Layer 3 of a small transformer language model trained on English Wikipedia (12 layers, counted from 0, width 96).
A neuron adds its activation times its output weights to the MLP's output. To switch it off is to set its activation to zero at one token and run the rest of the model.
A neuron's activation on a vector x is SiLU(gate . x) times (in . x), where the dot is the dot product.

Input weights of the MLP neurons that the questions are about. A number n stands for (n - 500) times 0.00095.
n11 gate: 474 137 476 243 161 426 106 541 921 600 441 572 317 540 466 371 196 200 215 808 137 273 515 791 569 398 627 250 485 728 643 558 360 231 630 385 645 632 380 510 460 325 393 481 516 532 340 403 406 500 591 427 396 456 521 728 336 346 701 765 698 294 495 365 433 658 628 348 300 610 566 327 530 459 373 453 326 422 246 484 669 392 469 283 580 716 500 546 452 424 748 313 370 562 270 490
n12 gate: 446 402 418 797 334 504 627 500 508 476 480 603 243 601 414 866 606 276 590 617 282 508 369 586 765 563 455 572 418 781 500 703 534 512 508 738 566 492 331 484 544 592 508 329 600 530 508 561 450 562 504 420 683 483 616 517 453 544 526 586 558 660 602 480 305 382 144 484 538 388 366 181 381 366 531 335 439 694 864 446 686 384 661 409 580 392 679 619 585 480 581 493 396 413 443 563
n122 gate: 673 386 450 457 327 495 132 447 619 444 480 442 485 346 420 319 350 139 386 464 408 623 646 58 481 443 464 408 635 437 570 769 691 326 270 548 605 258 341 238 510 571 666 602 400 246 594 760 431 547 536 198 696 539 358 626 548 439 704 524 628 270 916 266 719 441 791 425 896 632 304 805 297 468 336 395 287 525 149 463 532 232 390 453 459 536 591 448 618 536 479 172 585 385 713 336
n134 gate: 671 549 421 654 124 229 589 269 457 505 781 676 796 414 893 187 719 360 481 337 490 447 434 359 426 721 524 384 519 207 589 324 377 598 495 436 510 450 649 534 594 638 490 559 396 374 314 403 629 431 754 461 465 370 559 603 560 184 496 279 362 681 471 138 446 400 364 309 485 833 490 225 557 690 588 433 549 518 485 520 616 245 235 343 710 634 358 368 500 471 543 527 406 387 417 774
n137 gate: 579 688 455 178 211 640 365 452 505 761 314 474 429 743 772 340 410 399 182 102 175 479 439 568 651 362 443 380 291 481 581 457 698 331 436 842 537 576 830 500 459 700 657 539 442 424 500 558 420 774 552 406 622 679 516 643 440 282 570 324 510 511 725 551 270 894 913 490 522 403 510 844 582 565 650 337 448 624 419 527 852 347 453 399 659 767 480 505 115 650 262 457 521 537 380 650
n139 gate: 629 601 552 345 492 717 348 537 554 478 500 574 319 333 693 486 526 531 495 410 599 816 238 509 599 471 654 576 450 865 156 349 702 343 483 701 449 632 500 690 553 581 646 338 361 547 721 532 370 334 464 516 519 358 500 722 784 629 488 592 155 500 582 487 436 425 774 487 383 567 446 599 371 545 504 408 614 396 386 779 391 408 468 537 383 657 291 372 582 455 210 709 551 131 591 850
n161 gate: 480 367 316 556 459 403 421 375 471 142 562 694 300 792 343 641 476 381 500 607 461 437 371 756 598 487 549 654 544 482 614 474 427 535 347 419 340 546 326 364 414 393 372 665 395 572 172 505 374 376 665 416 400 395 525 430 296 428 896 635 672 455 564 539 223 78 742 65 373 606 686 698 164 294 311 205 308 626 623 395 551 321 396 395 374 369 442 322 290 622 612 419 465 614 683 632
n11 in: 777 546 869 630 603 778 489 793 601 679 446 474 618 460 652 446 339 299 454 445 595 470 535 470 202 333 404 394 419 618 691 263 318 587 476 344 232 715 596 354 683 949 23 552 516 442 649 317 308 331 305 623 567 587 505 603 516 643 523 458 251 853 312 620 244 495 235 261 620 465 505 380 718 613 723 453 464 780 474 453 495 567 782 459 370 455 450 398 524 766 535 658 676 326 475 519
n12 in: 640 557 467 660 191 545 537 192 642 483 483 911 534 393 596 399 571 307 244 367 491 569 373 535 473 536 405 735 609 415 454 653 486 790 676 380 271 415 543 569 500 568 283 225 633 554 723 574 478 746 491 504 469 546 566 689 428 234 539 421 566 566 274 462 573 585 522 471 482 513 496 366 297 550 670 620 261 380 514 341 392 320 298 584 457 385 809 443 685 255 599 468 389 636 413 679
n122 in: 505 874 265 611 785 358 268 406 446 307 595 579 847 452 391 220 472 311 314 253 408 335 495 490 509 670 773 745 539 240 737 800 639 212 634 259 406 591 394 510 634 698 505 445 695 245 728 495 295 98 703 676 665 579 634 326 592 490 465 437 625 376 500 601 633 419 677 312 455 192 339 571 423 395 467 518 323 411 342 520 520 450 361 445 374 399 557 219 481 422 588 590 610 555 475 312
n134 in: 727 394 677 545 708 354 192 527 386 630 598 598 265 213 623 607 695 513 412 443 391 631 573 385 377 99 377 610 239 520 372 390 750 375 446 725 656 523 615 164 286 729 333 459 379 656 598 606 415 220 370 492 361 684 393 710 468 432 504 520 596 384 601 388 632 727 429 648 704 314 439 382 431 457 530 597 571 425 656 661 523 393 593 326 556 704 341 434 433 461 504 609 356 464 460 521
n137 in: 409 514 572 505 513 397 363 591 415 481 619 171 482 551 445 835 309 477 486 650 439 322 335 334 517 444 185 628 495 254 372 603 366 213 117 722 706 387 491 280 215 416 736 293 327 500 510 419 568 290 369 606 466 480 481 649 353 748 745 685 589 462 500 389 381 578 419 677 378 491 467 539 477 357 532 409 424 540 810 96 505 275 595 582 332 658 518 467 446 458 758 296 177 653 419 396
n139 in: 584 333 454 437 350 514 293 851 631 612 453 491 351 513 661 723 601 580 745 569 405 630 675 610 532 456 461 537 474 712 504 555 722 336 508 630 611 432 433 535 287 362 513 455 317 701 597 544 245 420 314 614 513 707 553 460 523 649 657 232 463 460 566 569 693 391 632 681 401 444 417 315 491 434 529 387 614 408 815 451 586 52 549 242 379 668 324 764 359 344 369 564 563 376 535 803
n161 in: 648 744 711 354 669 538 633 273 313 788 681 435 411 500 624 636 526 411 646 577 468 214 643 440 248 513 500 457 601 602 518 628 215 426 703 444 588 519 326 740 741 644 399 333 435 452 509 348 776 560 346 344 453 662 277 351 443 598 447 450 465 477 477 289 517 595 422 795 453 495 655 410 549 136 851 437 482 688 681 677 343 681 421 547 645 581 518 624 574 355 486 256 416 333 289 606

Output weights of the MLP neurons that the questions are about. A number n stands for (n - 500) times 0.00091.
n11: 523 353 801 584 388 522 504 388 557 607 371 708 775 612 784 695 373 418 565 612 298 718 624 465 214 343 595 558 747 593 556 665 521 679 530 478 692 679 381 463 424 486 358 641 623 806 792 389 394 525 361 915 717 152 198 458 846 283 479 413 383 557 480 707 739 443 356 423 433 446 356 477 703 356 440 519 370 601 478 677 539 419 464 626 520 436 498 487 566 656 617 292 534 168 704 404
n12: 438 468 691 419 497 567 587 580 361 793 375 564 681 553 343 746 566 603 446 455 463 594 516 569 973 388 632 290 468 590 485 511 463 389 526 633 636 261 411 516 394 513 656 340 454 488 467 652 397 395 403 357 633 300 369 607 353 505 697 594 373 571 548 570 766 410 429 438 469 447 455 178 720 613 520 259 510 392 619 515 627 494 724 616 409 674 661 518 491 671 244 502 457 635 412 490
n122: 356 438 545 330 929 338 866 241 631 540 517 404 708 708 599 483 138 464 140 528 246 413 294 423 438 476 666 340 594 478 715 789 438 428 402 368 334 697 383 710 361 692 400 648 747 774 574 465 379 522 451 673 428 674 413 480 481 536 531 692 690 555 305 448 492 394 402 595 473 617 426 535 771 353 453 705 498 613 645 527 552 321 648 306 533 554 429 319 506 500 355 798 519 673 314 375
n134: 595 476 524 590 430 480 455 499 194 542 853 545 402 374 660 564 655 534 737 177 420 414 506 414 275 457 503 488 662 304 476 586 546 620 379 771 558 739 539 553 475 339 472 587 411 410 654 701 512 265 538 579 340 650 644 727 605 441 549 448 736 317 643 704 504 627 514 353 455 459 577 482 642 499 714 543 496 308 690 566 658 270 385 407 217 654 407 616 373 439 332 266 405 442 351 563
n137: 381 530 702 361 506 300 418 440 469 503 654 342 256 438 392 447 297 436 608 614 221 210 569 355 781 646 570 702 358 415 345 506 283 595 573 393 552 486 456 188 386 487 503 433 478 436 435 433 568 320 498 182 443 643 308 506 389 646 917 711 492 537 675 395 339 516 332 880 350 707 556 372 541 332 406 541 468 557 491 391 417 486 387 530 394 693 820 548 589 700 726 438 755 520 558 519
n139: 643 237 383 333 718 616 333 719 439 488 446 571 399 304 497 365 608 604 441 650 607 502 419 551 796 587 508 353 325 641 480 404 787 599 474 431 425 568 520 588 435 498 791 393 391 379 778 552 550 303 556 344 495 579 496 339 386 345 501 431 390 700 277 544 718 500 593 632 702 507 288 535 626 636 348 342 136 538 545 586 393 480 453 573 462 560 689 444 566 218 515 683 871 399 528 498
n161: 459 671 817 582 112 381 304 301 457 465 511 497 476 136 562 557 669 502 617 673 566 746 421 557 124 553 709 426 747 457 537 465 702 484 363 578 609 389 483 417 469 575 465 675 457 461 585 759 532 486 628 630 711 497 637 630 509 439 234 363 532 476 435 523 718 430 365 614 271 611 632 643 469 565 467 681 539 539 532 391 467 802 508 388 385 539 680 572 436 456 599 357 331 540 532 358

Each question names a token from some text and the token that comes next. It shows the vector x that enters the MLP there. A number n stands for (n - 500) times 0.0027.

Then comes g, the gradient of the next token's log-probability with respect to the MLP's output, scaled to length 1. A neuron's effect is roughly proportional to its activation times (output weights . g). A number n stands for (n - 500) times 0.00094.

"ates", then " to"
x: 460 609 532 499 743 384 889 363 435 505 451 427 394 553 287 433 444 482 534 640 585 472 372 468 522 508 464 624 559 588 536 477 356 530 448 537 494 412 469 512 511 475 736 484 516 440 499 752 480 547 531 343 320 500 406 578 429 489 610 654 537 376 555 554 472 483 489 447 492 411 555 384 496 470 484 331 485 484 543 700 326 173 390 217 406 398 457 484 599 517 507 420 461 502 491 497
g: 461 576 684 435 446 199 456 613 519 453 581 337 353 338 427 593 586 677 610 465 540 498 509 444 459 561 513 485 544 375 573 432 699 486 483 470 755 573 585 372 538 549 343 512 459 502 561 475 463 693 427 619 491 456 727 568 413 494 493 572 402 402 435 424 483 559 459 322 566 404 385 575 497 397 362 482 376 635 619 558 299 569 684 780 353 460 503 655 414 564 328 547 546 453 272 414
Which neuron, switched off, lowers the next token's probability most? n161

" that", then " material"
x: 500 461 295 568 535 569 400 521 513 732 454 509 368 536 439 503 432 604 435 556 337 534 492 496 554 498 537 515 591 418 538 497 433 457 591 622 464 446 423 386 572 594 459 480 497 360 606 608 487 627 514 267 632 357 588 579 648 422 574 590 554 295 531 334 546 497 319 554 632 464 507 657 478 511 519 415 391 491 439 484 713 287 197 603 501 377 514 556 493 480 561 428 441 447 636 470
g: 326 408 419 541 602 597 549 512 444 628 629 305 526 554 571 413 582 421 415 316 650 461 357 351 463 344 724 427 568 448 413 699 475 325 308 450 454 453 553 569 532 381 673 429 454 461 448 433 295 452 364 553 679 512 711 523 653 400 436 520 391 519 455 597 433 395 466 435 473 491 566 405 656 272 750 598 317 562 616 491 509 429 598 583 343 608 472 470 486 344 612 521 559 428 641 589
Which neuron, switched off, lowers the next token's probability most? n122

" go", then "es"
x: 526 187 504 304 537 418 563 497 591 594 532 372 476 549 567 332 606 352 814 557 512 474 447 266 486 544 578 642 612 710 419 592 656 414 498 356 401 461 466 535 365 470 290 503 390 682 259 675 444 572 623 374 609 630 517 577 517 588 558 491 247 558 616 478 533 510 457 516 446 462 511 494 577 443 357 420 577 426 432 656 689 509 540 601 486 502 541 236 569 442 451 491 545 442 645 596
g: 833 483 469 297 564 678 559 551 582 506 422 416 478 351 444 491 425 451 531 457 538 453 465 444 516 633 524 549 377 589 776 377 394 462 435 570 488 437 463 498 463 402 662 600 492 533 711 601 404 542 439 509 557 659 670 603 568 285 506 93 450 345 516 632 626 569 348 512 488 478 457 342 451 505 374 551 532 602 517 470 552 626 394 558 453 352 458 523 362 531 540 270 485 349 536 480
Which neuron, switched off, lowers the next token's probability most? n139

"au", then "$"
x: 537 640 428 376 718 556 403 490 581 394 544 359 346 684 379 602 230 600 587 653 654 443 518 523 545 568 590 631 453 485 503 364 614 673 586 394 575 422 529 448 606 569 348 492 601 483 643 239 322 734 479 411 439 575 757 646 431 509 501 556 504 404 476 522 503 614 566 518 525 512 371 649 498 319 437 158 486 557 378 454 456 454 579 499 588 326 613 381 496 619 551 590 430 526 471 512
g: 468 566 479 461 525 499 564 555 521 344 351 612 539 556 578 533 476 347 631 388 169 388 379 556 596 560 590 410 543 442 362 502 652 706 467 735 454 676 550 682 454 618 411 429 562 419 566 561 289 472 730 442 567 413 330 390 436 647 589 532 455 592 568 523 492 285 546 366 516 620 496 511 673 595 452 410 338 622 762 479 627 365 436 527 473 442 625 385 444 417 490 363 430 529 428 448
Which neuron, switched off, lowers the next token's probability most? n134

"ure", then " the"
x: 391 493 435 401 751 479 666 404 444 323 428 450 544 714 382 694 543 370 177 413 690 543 397 608 659 435 489 459 435 632 529 372 664 588 540 540 447 476 506 375 542 561 560 520 488 419 343 437 521 375 387 430 494 462 662 676 358 501 550 525 544 429 520 516 479 562 616 493 595 559 507 518 618 425 384 442 565 469 412 277 371 445 687 243 552 427 401 574 487 564 408 587 611 488 608 635
g: 482 468 404 644 619 364 576 410 463 432 552 405 627 576 419 641 644 587 440 525 410 398 334 741 400 501 380 557 570 578 575 623 226 436 630 394 524 510 577 530 645 419 257 636 584 646 540 508 375 696 493 445 385 312 510 585 492 498 552 412 349 565 134 643 469 618 459 525 571 493 486 416 511 650 527 427 427 546 417 434 422 580 311 528 612 447 393 424 632 485 456 504 349 389 642 552
Which neuron, switched off, lowers the next token's probability most? n161

" def", then "ined"
x: 519 626 573 295 302 440 423 467 434 388 365 536 412 497 627 537 383 440 448 392 627 535 221 507 490 551 479 498 681 575 602 411 541 262 447 421 545 459 499 435 584 575 377 502 466 445 611 336 432 700 675 436 556 319 450 481 438 478 460 491 471 527 516 526 605 544 377 498 580 642 444 714 535 301 427 368 290 328 684 621 355 483 512 554 570 526 513 330 485 481 438 490 453 476 611 445
g: 382 433 474 532 433 325 745 621 508 498 526 504 482 760 509 429 471 464 572 560 582 516 532 539 454 415 377 545 305 569 593 466 557 393 505 573 520 530 547 355 534 185 277 175 539 558 466 405 253 587 544 464 485 309 656 468 455 496 520 551 424 609 626 453 375 338 518 405 420 403 605 607 392 443 305 570 594 570 485 408 702 556 269 461 448 508 567 447 521 436 520 597 309 545 453 567
Which neuron, switched off, lowers the next token's probability most? n139

"ister", then "\""
x: 493 476 551 520 535 531 493 426 585 498 620 402 277 571 550 564 423 476 438 643 593 534 511 630 510 572 537 580 551 506 479 624 487 628 438 464 589 440 504 586 332 557 539 470 439 551 296 393 486 258 450 344 528 705 709 670 451 473 568 618 575 269 481 520 427 597 645 516 474 454 321 509 494 274 409 186 546 480 429 382 467 529 574 280 482 509 389 635 462 390 557 533 393 472 365 534
g: 477 525 442 465 414 338 254 570 658 634 496 620 474 390 537 344 391 352 415 513 504 529 410 511 480 614 401 539 346 462 431 473 762 586 345 556 398 367 523 545 334 498 428 537 418 388 316 613 401 486 516 491 578 647 382 686 348 503 373 434 552 440 720 576 480 505 579 654 600 654 404 393 426 662 432 530 525 609 584 351 563 145 575 547 516 651 536 491 446 554 515 329 582 384 413 601
Which neuron, switched off, lowers the next token's probability most? n11

" rights", then " on"
x: 473 449 446 395 507 443 248 472 234 410 387 415 571 484 483 405 313 391 383 516 517 521 460 534 532 441 511 489 459 563 519 282 555 406 249 603 283 516 498 386 475 485 734 490 482 426 527 602 561 402 535 344 438 700 382 447 498 462 619 644 411 308 612 525 456 545 498 605 515 515 529 688 472 335 483 471 407 434 616 579 404 477 470 527 384 596 365 305 514 466 387 564 419 494 394 442
g: 391 311 400 376 444 468 564 498 415 595 605 480 443 528 511 462 382 421 566 645 491 461 581 253 566 551 524 631 663 584 455 608 529 404 544 272 253 469 488 579 365 427 594 349 435 513 408 475 530 767 562 630 601 814 546 451 548 444 358 636 504 402 476 581 468 362 378 548 490 414 717 367 313 419 438 634 524 587 367 553 383 343 692 542 371 446 497 414 437 388 595 511 555 422 649 497
Which neuron, switched off, lowers the next token's probability most? n137